Layer 3 of a small transformer language model trained on English Wikipedia (8 layers, counted from 0, width 128). Numbers have three digits each and are written without spaces.
A neuron's activation on a vector x is ReLU(gate . x + bias) times (in . x + bias), where the dot is the dot product.

Input weights of the MLP neurons that the questions are about. A number n stands for (n - 500) times 0.0011.
n35 gate (bias -0.308): 432691710385415532323356407455740467280639468534692587338456378500361693500658408507600404801515511408432756530500371486394562646460540118472515486496489126684487575423637437343507619549616527482667547589540346485579471572489576462553572534434474404398542579581367533463629742582538688549548641365410435653504373489360366324482532479352573432454471507787614477557298467503544194241710
n44 gate (bias -0.071): 433282731552670523448472567440415531312764459631503530426552557619521476406661573500525576568511463352521486597423672360583624640576551463699542473459404540420413277518534323265577552318703683389577399613446617469593486335621415490643419657432423626340699613556405320633306156532393525496562444430514470453493629286410785440567537453442545564311571613298342525405338357428604551466493
n94 gate (bias -0.144): 520600387449426579656608369462283693388523377625660253295449546338666578477459401617349337413684553687476483374538507643652415555601332568439514549392389503419421402525517647533415469484365430453493454471443675741500433589545609340483351437386548451517577635575410520418410758476190500648480497500486629276446356456503510643549398693467530467292375474698651461515322607333541410580662
n146 gate (bias -0.300): 473413507286676576548454497454455510445486559416948563684462513622367472426417493509682325404314510536574479211486561481527478483561486619624486248558520503473374434522480506590662352408464450514536594385615572246585717731581500576355615595368279441606581461405464404719776300629546415288429395441476440585773587599507576434577377500500421373523433539567668649491462561610541490619497
n147 gate (bias -0.107): 651417657390338413455462504412369328491476618441564478639439671649562455357405680507576531576496528389504596561809366335589401442350443500456508457415391588610214461239321396718533512375629483410448444394315163500482407946298448307530694345366615602559608354704582590467556465695559593525719719248446380394427343435492714515635310839464626309641651387475708674549419412454393270532429
n169 gate (bias -0.260): 594390562636500525224447450504373451389448456664745548823395576632553459685216668466566357354572311516324641500470589518370379402381685571627227399426489347485483299340464384493665414625598569679398474486672556534580610645319434379546448462629586239527598359539389433368283689606650485364611422496576631338430413578571575469475370586358519525708515700370552655684515573617683305618606
n171 gate (bias -0.144): 219454511342567719406419395604518474712370267365415633441444427519531424632605715527297341504412533312438435817766493454560318531291593496448508405388764353429480475441156504471436564435701465436468548352363339459391474610260544636488581713542485540477649584478492323405639711389573422408742683688527478660571508470530515476544354605471369628554408655758628434524455334518425782582584
n175 gate (bias -0.118): 652489474596297420466523313546384541333563094546357584620627370731333463358448747629453468519195628387289424410541615760496406504411404547313590449407600336660460658426714422507425485454790616548614471547584252351528603547373624400650698527517586672619577470532389563640682386511611442568578536583470504492459560474541436558420587525306374511665602661412437485558341526334751353294292
n227 gate (bias -0.372): 452639444275309563466434397387507572472489183758612471374588400365488592593266714642397624508636507365390574424727345228564364434439568717277393574587372593645743522488589601618450358384596555641440340573545617767520538396445567412264333688557374416394443469467577496434544560620324559380477493690604314610401435584690531605663544596664500626339355409812395389371398556695527508387314
n239 gate (bias -0.224): 524507817419597521371427500247358435649596286331549804406572705336675633507497572480422517533438440728415544331721554537710564467393550576450489497258557465464671466432566327552561615418462470195458500355627472586427581573537581367567269511631504448574476533435576364464504288449301783642400397348540650571340330253443468461531368597437407437528367586654390548641603602497576659489617
n244 gate (bias -0.120): 380574200117542560449358563798624442508622325616496551323387440603422551550419529457632615496422479511713422595639221575384431566594554573531595507482464493406405584561482483553650654292424523536527656521729366402484694514721464635395497549395266402481579485305519584378542619588616364445767211510470305756395566605486310590468355444464446486413709611370643300381554450486598532540419
n252 gate (bias -0.092): 550595507775460554393380560546353545518585408273677481520344299752458493355567434274611779468443446720461429614409445487397369514593497518471614754600462561421534427460476474624580417441630353583536622480575606555330466611646368529596513379338385211504474415609496483300581434314660586668524566400381628507462507524355611554621500647520596584530251609408595518633376503196608592456458
n276 gate (bias -0.044): 555700524447658531511125476489463412624510568641694579582366432175554581263595743420372710507673366573706421500539293543462552632297646433399712657381448555486446490581421590480475426446467515658622380507538402373357698449471311657362467359434486439417493432527470391675623668468580599514280517686443308708332592605535419468435544449514651620483373544378455511471388417440574681354507
n281 gate (bias -0.077): 689507433605549476457570646530500301388361562526511550556507262511393460521631605242493490534478525504407603402394550422536538595529429420323373521403729486489552319530475684685678591552337675576751475545220339569345457598184444587548406426618391361700446537445401449646366321548741328383708386444723581496439456453457544434297419312571439620791387445541626661523597518483442795603522
n293 gate (bias -0.206): 395564603271361588503679547514582531526317552729613507660524551504489437537529465633667406414482398489647447472391576487469507532386438426370531443451479429626663406478459886510507454347507439385552401651490604668496552575586616733453373536604419420514438393507784462458367290518245337355569477577397429634719539497427479714334446618606841469453391353575611359525663473659595366290397
n300 gate (bias -0.298): 401766471872485306482362623526517409725251636507314687518536666677659526489503631315417416470738432363328362398456384586482278567583489538554361380366561223555428486657472659588661394375489700449619536657486431617434363475564233574662459511415654598362514392437593471570701535648391281552478503363751631541634739464554372493302496525589602475521418556302597458510536432421482450453467
n35 in (bias -0.056): 473750316583591350336416394407767422476514549420612573624605403329421601362576756831519386222631402272523430244491709530323505625577387461301386681672617295404496764672420319708729587522543382486620362373190595788490446500420540479344594810449472307177844542771254555435505529370664448685686557417607473524559293495300610600278496500397691438496326557584675590588582563219692703874532
n44 in (bias 0.002): 743486582612427625556621332376579566670445615404367418480455456341390524449413639591482483400464653514664245556521465523642391299334455617504497524745569436438550497467412704678395276530587579608401690533538410542377493591264473336385435254760668517611464386433559469627529327451568504479355806674627263565500532285493591637368554463541552375547612500461541432398372476562521428689535
n94 in (bias -0.023): 399419473689312416604493560546405690614459441836503493389597574384732524382381638513783493411652453410610475427392359555421674717376568427338528427473603554714556463601540640380417646441652579659504416533548737500467585399479449365414510493684618493312471373397460410637317431486454407346555404483595412507352451638400632646477403467378541507546594358267526582270394588278600278544475
n146 in (bias -0.071): 472463488319684730459626421492620574745549504504673566372701496409375368288591570574598386284357336705369337615326545581581487899537800314749385504317512672496430575457492748552389479621616631451379704480544305611487662284382532587741668390285463571475272718795483652313435626367298538512476394551550628576390380418451574417647412468231422632587396280362274419594561565488389391399288
n147 in (bias 0.152): 489508522484250390398469434372396530472320532613429431515504555546373538441426644524535500480341574508566558409688549450470635458617515436492485419496440585633551496158459166570515633482289524216308426387396560492699676814441478574610496566408546369500496473569436530884645737608683307546586602303550548653504496568553717570541165584496455615813496471589532846362357657285329399463485
n169 in (bias -0.048): 590567491519679500772415652500388430392487439460504448350540453380375456329659619655705610473379427656920245399509579323875509282539283417233421695483500568404638416321598595474712615479477418583264513652841448535321387449333551773278565432459482340568455536403379364878426718820640655362535450732282295550443350491290641387491500534388238611626692307478458505408491262571685639574767
n171 in (bias 0.102): 331537687557492618496230582508672565621556357309432578642480685582273272611572305309593352441417555555596517524451343454625241303552504590699610578448484275500409570585228546606484696527564450658598381391456452310383320461346504425366776425413529792525668682407504468672590264311629445492717810379516393630762414403399516292409480578484439536418378570579793525174536771565459552408451
n175 in (bias 0.025): 689496531542496579446508582496416356326419417504622646542539624484358270447608539440347724320456371536424643539453632040515496555523315705384395474593427447535434511557561445361238742533618512395570405448554226449542504409680473792360478660638887634444445504448422488429447377547368613378438374590855595432763559523496484496621326586352566447888394500595327444546407500563586454389346
n227 in (bias -0.028): 460660651587613246821394217486560622389478606491540757610477566427606604500643495586350543920597451378505362500363536640576325560576308295389545316509661531798455504713654171408436618643453304446571747331424469441268460826239474446682281593327645387723517380708309663376467419624667669335446669218385236551522577694514441459320346430243612518444482362486505612413500713081246455451417
n239 in (bias 0.119): 395632598430645328335660504598734391421406278647491365449265618430460487665730596413680279410833373581603642382688448455569546650379547445370139622629547458413422596596445221361670836624482442643505525342585798452742689547513517347518536549455356412638868540483436444130302546381576541734332600621328377684306246522383474464500534571351677432479699841651325383349340423508504397513474
n244 in (bias 0.014): 483758569390622237366533592688433331534437643576441368490535438403511656462552758554375581631745521452649705634575549341472356504679598359429493411395517593521516544578527467507270376530670372486515369554517511373319503631242490477627605435582624530431669424737437592336448552650362405550266497412611651500644336468472504578510216612528353583381497351558283562477619375447192514469496
n252 in (bias -0.189): 567451456348558617438443493443601632290541256496418493604573520518324479530246646591532543479514662655500359379441528428503362433521294704305368346565586443396484653312588637376330479662464568697442662463456754642596759520500534712436487560506601580465497535371507708570463456440219328339370457680661655593507542469555476500520537450361366631533497437429287747503572544448320671380472
n276 in (bias -0.129): 685527328369759518314691702558385447451568285477485312563355566269426443263397294410532617390531325258496675408512345564447628635485327640593397456568526433443606679404422504681649802544644362580673437518642583641520538733414716511598564414454477401574518411420887382238552621612398342512432263482658511453670450458424542510548626405612462511679459409348738417347447354345504425523643
n281 in (bias 0.015): 409369412531496552576570601596602424488685581655436566742313598467438323560584648523459624437463623676259280428347475422536409427521557477492417712382571672615426521723388507364413388552368466608811384631450361392469454447500500523626537419497525673600395846631405608339500481704133534562450669497347500343582485464776399576329514451623776391566493503622389373464536337568413383450639
n293 in (bias 0.156): 496540680337391605363415350529323424223425562507514438612399524412254446647400348497425486485537782763748706435733468317378439526464411690492486462539407405568471538413588575668677409555696545460401518500418672424612653619686613380288621444487369521408395478548485457416347645478645560591693603517518563664475416507683569503216619462585217605663433465662397265388550528596330521372581
n300 in (bias -0.020): 428766431740668409383280421400452230629419471532496479466308606615464461466762598305508402403380393467319608445516368463430442417426601434621453666484655260445542417652565581637653524448434549496653477462658294390647315546448255337524350633595457925488419568455624406575599504270605264428717436699703542585566464551578496303367511436695687588545363751548429403182628523541653430450552

Each question shows a token from some text and the vector x that enters the MLP there. A number n stands for (n - 500) times 0.0073.

")": 301622563643419529447517588647326493537468428309574515508430500390519546476510382469415355346406468518485329487579550509666699342603467498512485527667565420430552459625611603563552523533588483527413582301403482411336437611675528520538543475436542656458440627528502584422420555379643381315398339506542521571576564556435373536446443305418562458542639529373552682453479394839540651593306
The two highest activations, in order: n171, n300

" x": 482567502537488490534454445655172596635413487294439496467569249350510539529217279542393461375435630424668507607501561527595501503710589459539542636697615424377591675463415513512451617506390564520448586532289702564422526461630482559633483552430653609452466549396517553515320375506660349434497438498586531313464365436510450489643391401558473474434547417371410591462498571638506579510561
The neuron with the highest activation: n94

"a": 445580642633551462588528479588647496558543306507539398376452419369610531604495361275395351453537461486414418608583594346603574537573498349539394747562525388436517654475524597571519560514375414496429473471356489626661591546497525488606671370366446662495527430519328783332491459532630507534269329489370455467726403525564418491440478442473626406639474354422514639490561563638273452530500
The two highest activations, in order: n35, n281

"18": 473637499428449537608513464519395540649583422475317637349570537305533597347651420565337515496511523385527602515455620479459642453530383531488458667604448526530482569412314526350403493410365370609329607418387540459514461675691524472443617670522520632557525430551383565584320447525810603499481423623558571507521503397592536522625620355516443492640328503305473498351629422549483526198553
The neuron with the highest activation: n276

"ess": 303669521476524437431364415553477515594651455401479416508511623452496578670523410492401364426539596447510494549734536431368386470564608422509609749607447348408621609416596756405574519447382413502446605485347508489505444598448636580405606647385526591346443530418498491516501570419515423473420384512229519477601295602590659643600405507372496545544578409410556451491699550429458451384358
The neuron with the highest activation: n171

" was": 584507459541591582428436554470242500515674418288585428511388515402467518623608398534331471369702462434551300500450485485558507425507417434561425615668475507642513618544400711229506365532441569462557474422488523375575383397600528353452591471558476378568489559607471679625374444558608287573535512569556522547669557459578535381665474245497584431607516545364445551343530523574555567560507
The three highest activations, in order: n44, n281, n276

"4": 448655510509480535648693427576339566571517344501615464476494601489602488439415473571481403468477534323642578507485658247342644442606542346427445536557528655245544481375531486452522577454250453536400469398340437515654404665560537374675566626374675421588435439529490439503388510572799498450495402544416579585508464458482483570683633350448643490629563401323495586340525580618445483406415
The neuron with the highest activation: n147

"om": 573472533353609570564358460381147494655462501459564546412379570391684436664550467373432407488371575549617456404515655442462393556467643286547600542630440305436549740545645526462507630553479549539512639435425571552501499397474688481469626503363517695471481543441530353513283493543604435510315413470399506342618450673495479605569311538502541538657663517391437371456635433527316425614413
The three highest activations, in order: n239, n146, n94

"|": 545587409485489474500581460574274555553542396450405402415572487379404614348568448590495544627474699437531533527503600393438673509536662496494401800345427282543563442521473485274366405544499596516468365317457558410554541612553515534424634432415510447667638359488658584379472439478551413442493467409433605381455535605436526545507615277485511544413537483521607583377550629572627509676563
The neuron with the highest activation: n94

" sh": 468566470595635501445359470546154499618572564467525502453442327287488453537316459609425513337411499461724266444611489439657561542549560517580388579536623489393445730690626516451518690577435484413494504578330548289532456689602604425471616414317694585414348566459419588549279530477524549416532444391349555548530492412494461577643502479585532344375480468478477523544632507680591460541427
The neuron with the highest activation: n146

" |": 397604478555555511523501570581359513521493307281485559426523579440449401466315426513454483568496560433647342448474518511549635415560507324546395846517486487315593474396442580272412444533330516618315580359563430434595564615546608439619476545630619342623527533667439497554397440492778510455497479418426528504469582608522616471567401302473576604652656383467557544385549494587418451512432
The neuron with the highest activation: n169

"17": 403649556458442574627595440451310571606574521507270567350582575351602481323518430516339475496570575371509619480363695421372628431531362561516343696646443555581470554387358614427440459484401467561423605459366488490505452560645478455410546653453508624598477516582401545524345549522742548513417383518581605530528570401543542621756559365515492496638492543253382605325672401628428503328502
The neuron with the highest activation: n44

"io": 324547428549540463565538474659577326568491465440400377556501370511484430565519254469427371477479499372433461740496616277499518544548500341491552668487496296364604620478479555582512535578427464421413474458325507590640425563463377488673704604403511483463528473505455643486438491584537394532270362588404416511690343701562479380651611431559633489677560481427567563481638590587404577386615
The three highest activations, in order: n171, n35, n281

"lection": 449509482538454524740389605692394455601529363465379471266510485399558569400621442664450237524544488441494467602653415611491459527447432425491602779540485391459482642558548548410403508483446373532664658387378601432752562432496490364526658457317522517576481391475425541451345606485608517375353424426434492342564451597468366607722553459405487506546416490459560592516655465660514579508464
The neuron with the highest activation: n94

" Me": 666564642401589421589501628567292521641447354351576406501395473357675459686523391468328445440368572523634403550450467358590497503470589416552576566614504464277600807527649520358504516466528516512417648519343466528682573562459574392587604435372612557539313544432514534336457520574568375487495463527348564374615358700436476485428489496423503309564629367492508531383671513485512464483348
The neuron with the highest activation: n244

"m": 404514564454328462638439444561438432598612462523497504391385558244673380554434503515391500552427442243507475589570704415571329561456473289501668690599433368568675689433523559522564559518325390539355576464435483500580557545485641531419509493426469635522474493537577654519298530571518394349450431322525506449688301492639479714457463611561647479580539466567312491517436542620419509326502
The neuron with the highest activation: n227

"w": 398521467462586413353273581622226547592477542441476313377417379374482429585412534442412479336495568478567383662507584395621447466536642389578452610641526438432496734600425602477488588485453324580700499421515535422454550569708659401491591401390661627584490516519476323614435507560625594560329478475598484503634366538515579644497544410566597576323570456365282519357627420630396455597468
The neuron with the highest activation: n276

"ild": 547623597535496483600472469494312634628490470351481604499572411473517478645653434449439475460556556468480392342506462537497448473500638585667609747549518397261469599459579582334618581409324446393565528484506472514613432634505669529390595566350456557420355449388380551534373537403625695520338472528352475289597383526561651616404642393427478436473465618350399598355609512592458551603324
Which neuron fires most, and how strongly? n239, at about 0.12

"ael": 469570493620483472577524468502472529455593450505396562359512465334453574550540353436457362584466564458514469503712517400551585402561485266563568654661516416353585655514607621476492500445360502459445569562352407560616556539538609450446805595324446649428565345417444707385392436580356518435264440472407405281658341520497578566488505432633778435610547401360453542495581554535321529404662
Which neuron fires most, and how strongly? n35, at about 0.27

" M": 508590432493527372528529564564370563675357395484528337419462411303631483593325452419406519515424560376568456566523660444448550495665642381637637645570497465379661852428494536501548477535497454532258521619472561481612538553592458503442534478433539608540351445485461570324412561559493459485636369442419698364588468521462406619587557556408692410492541389473392439344352467726444471462353
The neuron with the highest activation: n244

" a": 540542562501535424488454483458209488607502231398468449513485407471520583558414463583250490421482607421555459541534461417502775418733544472489407789427417536700476636444371567371562700540371433687435530343550520412562481619432401579550661410521427499591453464533504616568332405541621463519446526591507583438613481644592554507511481331506511400527423524455507388409379657576346434569481
The three highest activations, in order: n281, n276, n175

"\"": 447609511661516468420627578492449476536584337538267339524432465253539543514490526550429424564443525452586473748586486538635624465466443572629593658551503355517494470457462588358469375592428482510249576249418544555478450639566581483457642320347490628637393609629524545640380543412471387363504502392508550422562381499454446377610591280487356562584525530587419683495598447572473533529526
Which neuron fires most, and how strongly? n171, at about 1

" of": 467581472526476486461694430436370439446550418556499471457412399423446401544469454500469353533500639501624430651530455610473579487602511431495591821486575365526514374542256630431479477469446428498455409501422564529536618527539370484484696446677553511460449579504577701482427407561515386552474367412512664543616427695580531531429644217422444432513547448426473651551511388572464461450496
Which neuron fires most, and how strongly? n281, at about 0.9

" Card": 566519589580495472482367499583398481578344390315371469521369446264559540523427443610495454445521545350587443488510480532516478456557539458515534665624500470384547683505666617398493723503456561394513535633243756328392638483480454399577629703368392690326328427504447540449532577562613478487450486400383620251674518585541501579600558409399617476585459430485429522374733479603512463504484
The neuron with the highest activation: n300

" cop": 390527398582487518453331474512080666458514487356244467460469362306509489428518580631507445490455566388535519751535445515481657621550640291487637675568518288455581518550415687323436617436494303506562530615444558528473498600776499395433544484406469668337476492446541594524452530571518549459524487580509439396707554589580360483551480444572366430559579547488413565541578423615464427460516
The neuron with the highest activation: n244

" Im": 412534466571542469567496580523154667524481415320375423507564600389489461527446454537365542538496487471618511571429728485356634616479704377575527578631515314382583695411607569251465544420382659554355573518428524440588433571396676419425583591471378596331374544434473704386376390654647416453485370483352620495563581670421504577428453394334508476562529488592493392547525569656536568387459
Which neuron fires most, and how strongly? n175, at about 0.11

" from": 548630602566469446448513490479320464578422379523522562407549516455429517559517478597330454369572550393505507517462608526559683403650382458548528720501631423525449456489369594371455450666321498355580273417386491563517510487525407355514805484669616479478458611465535648604288478638483477661449455421585561472432431654609418526427482301473448525410425510465512621484517408536597473526547
The three highest activations, in order: n281, n94, n300

" ": 455568637525508498548495566620271368563482195340413451498427463378620503478582384338464532461565608337704405574326534481475622483627517449631371691538543505558510678435439539413508378546308342593509399442326521411609430436548492525543533530452655528457411594505545368416461418635649369422467416578621686590499407540644379522500583381523520442671525613354634507582532570564547407455486
The three highest activations, in order: n300, n281, n276

"lo": 397540632616586575593533525614375499617464435406712500536603274447517506633474360529512502356446639386526265594533418317454491414529559431458568592455389370392575674465615572555516531488444329422484517522386672634549596464538566351619571566410416633435504521479552503376244443541541529497247450513231462407575344593620529602651464438428653522419544396519550517475551537570206682490531
The three highest activations, in order: n293, n252, n227

"ies": 415688477565391621495504475551487527525517431401357263521443334444421490601631396512516333458560419485548396856623383469548567496571422478510561743626501304580592617572433577353459646612487320584597498417315422599472561608516585455572619554527556568477370513398436542590400531588465461568367299506432465383706401555497297488464481363533446506466603326378508649485643495671433468425428
The two highest activations, in order: n171, n244

" press": 370522499438628433514506569626262581597477395226442448419665244424533533530534275511308389438573435411485469589675358497487603444496653463554705672407579470433492655566351521590525617570482444575445572421346712457555463627515543394454530530306528624511329500493569546502352535523462455397497567474384539445605539364583424614729636405470465452618413521341408494508661482712540520510447
Which neuron fires most, and how strongly? n171, at about 1.7

" six": 541545487574427623610490551579167593600494370529422419483417453467615484435494479581472504411565579422630495461426599367484547470658485521691388666495513538450409584430259548380495505494364427629550450399385511423584411475462491432555594528367508614520374432579479467467390322552604472523516384569637505588745630587603372593670605226502457454576399469397419586352535731510461537488499
The neuron with the highest activation: n281

" |\n": 453603380433358465502526572644364496664491357383453391510491474499451564239535375592401387558623515387587368534592608503585643474442580370466378650555607308477645522364547417397479394534463341375605541468335546578659554545593599491487543440560542685555408520482443610509472562532478508493551602412313561507477465729447335636589574318502587443479468606349549409388744454680497460526529
The neuron with the highest activation: n35

" in": 540516559533504573499642499405327444505460303424584445537574432544494578551544456585393541441485606435485365609446501530527716486582386406510436714566618320500496500493421633398429477570362504606483446419420596653603392575548294389361650362672496550608460665544460598495436538651513427549453227431474490606620477730528501569655532328340472463563443375410392482391393549628536513502410
The three highest activations, in order: n94, n281, n175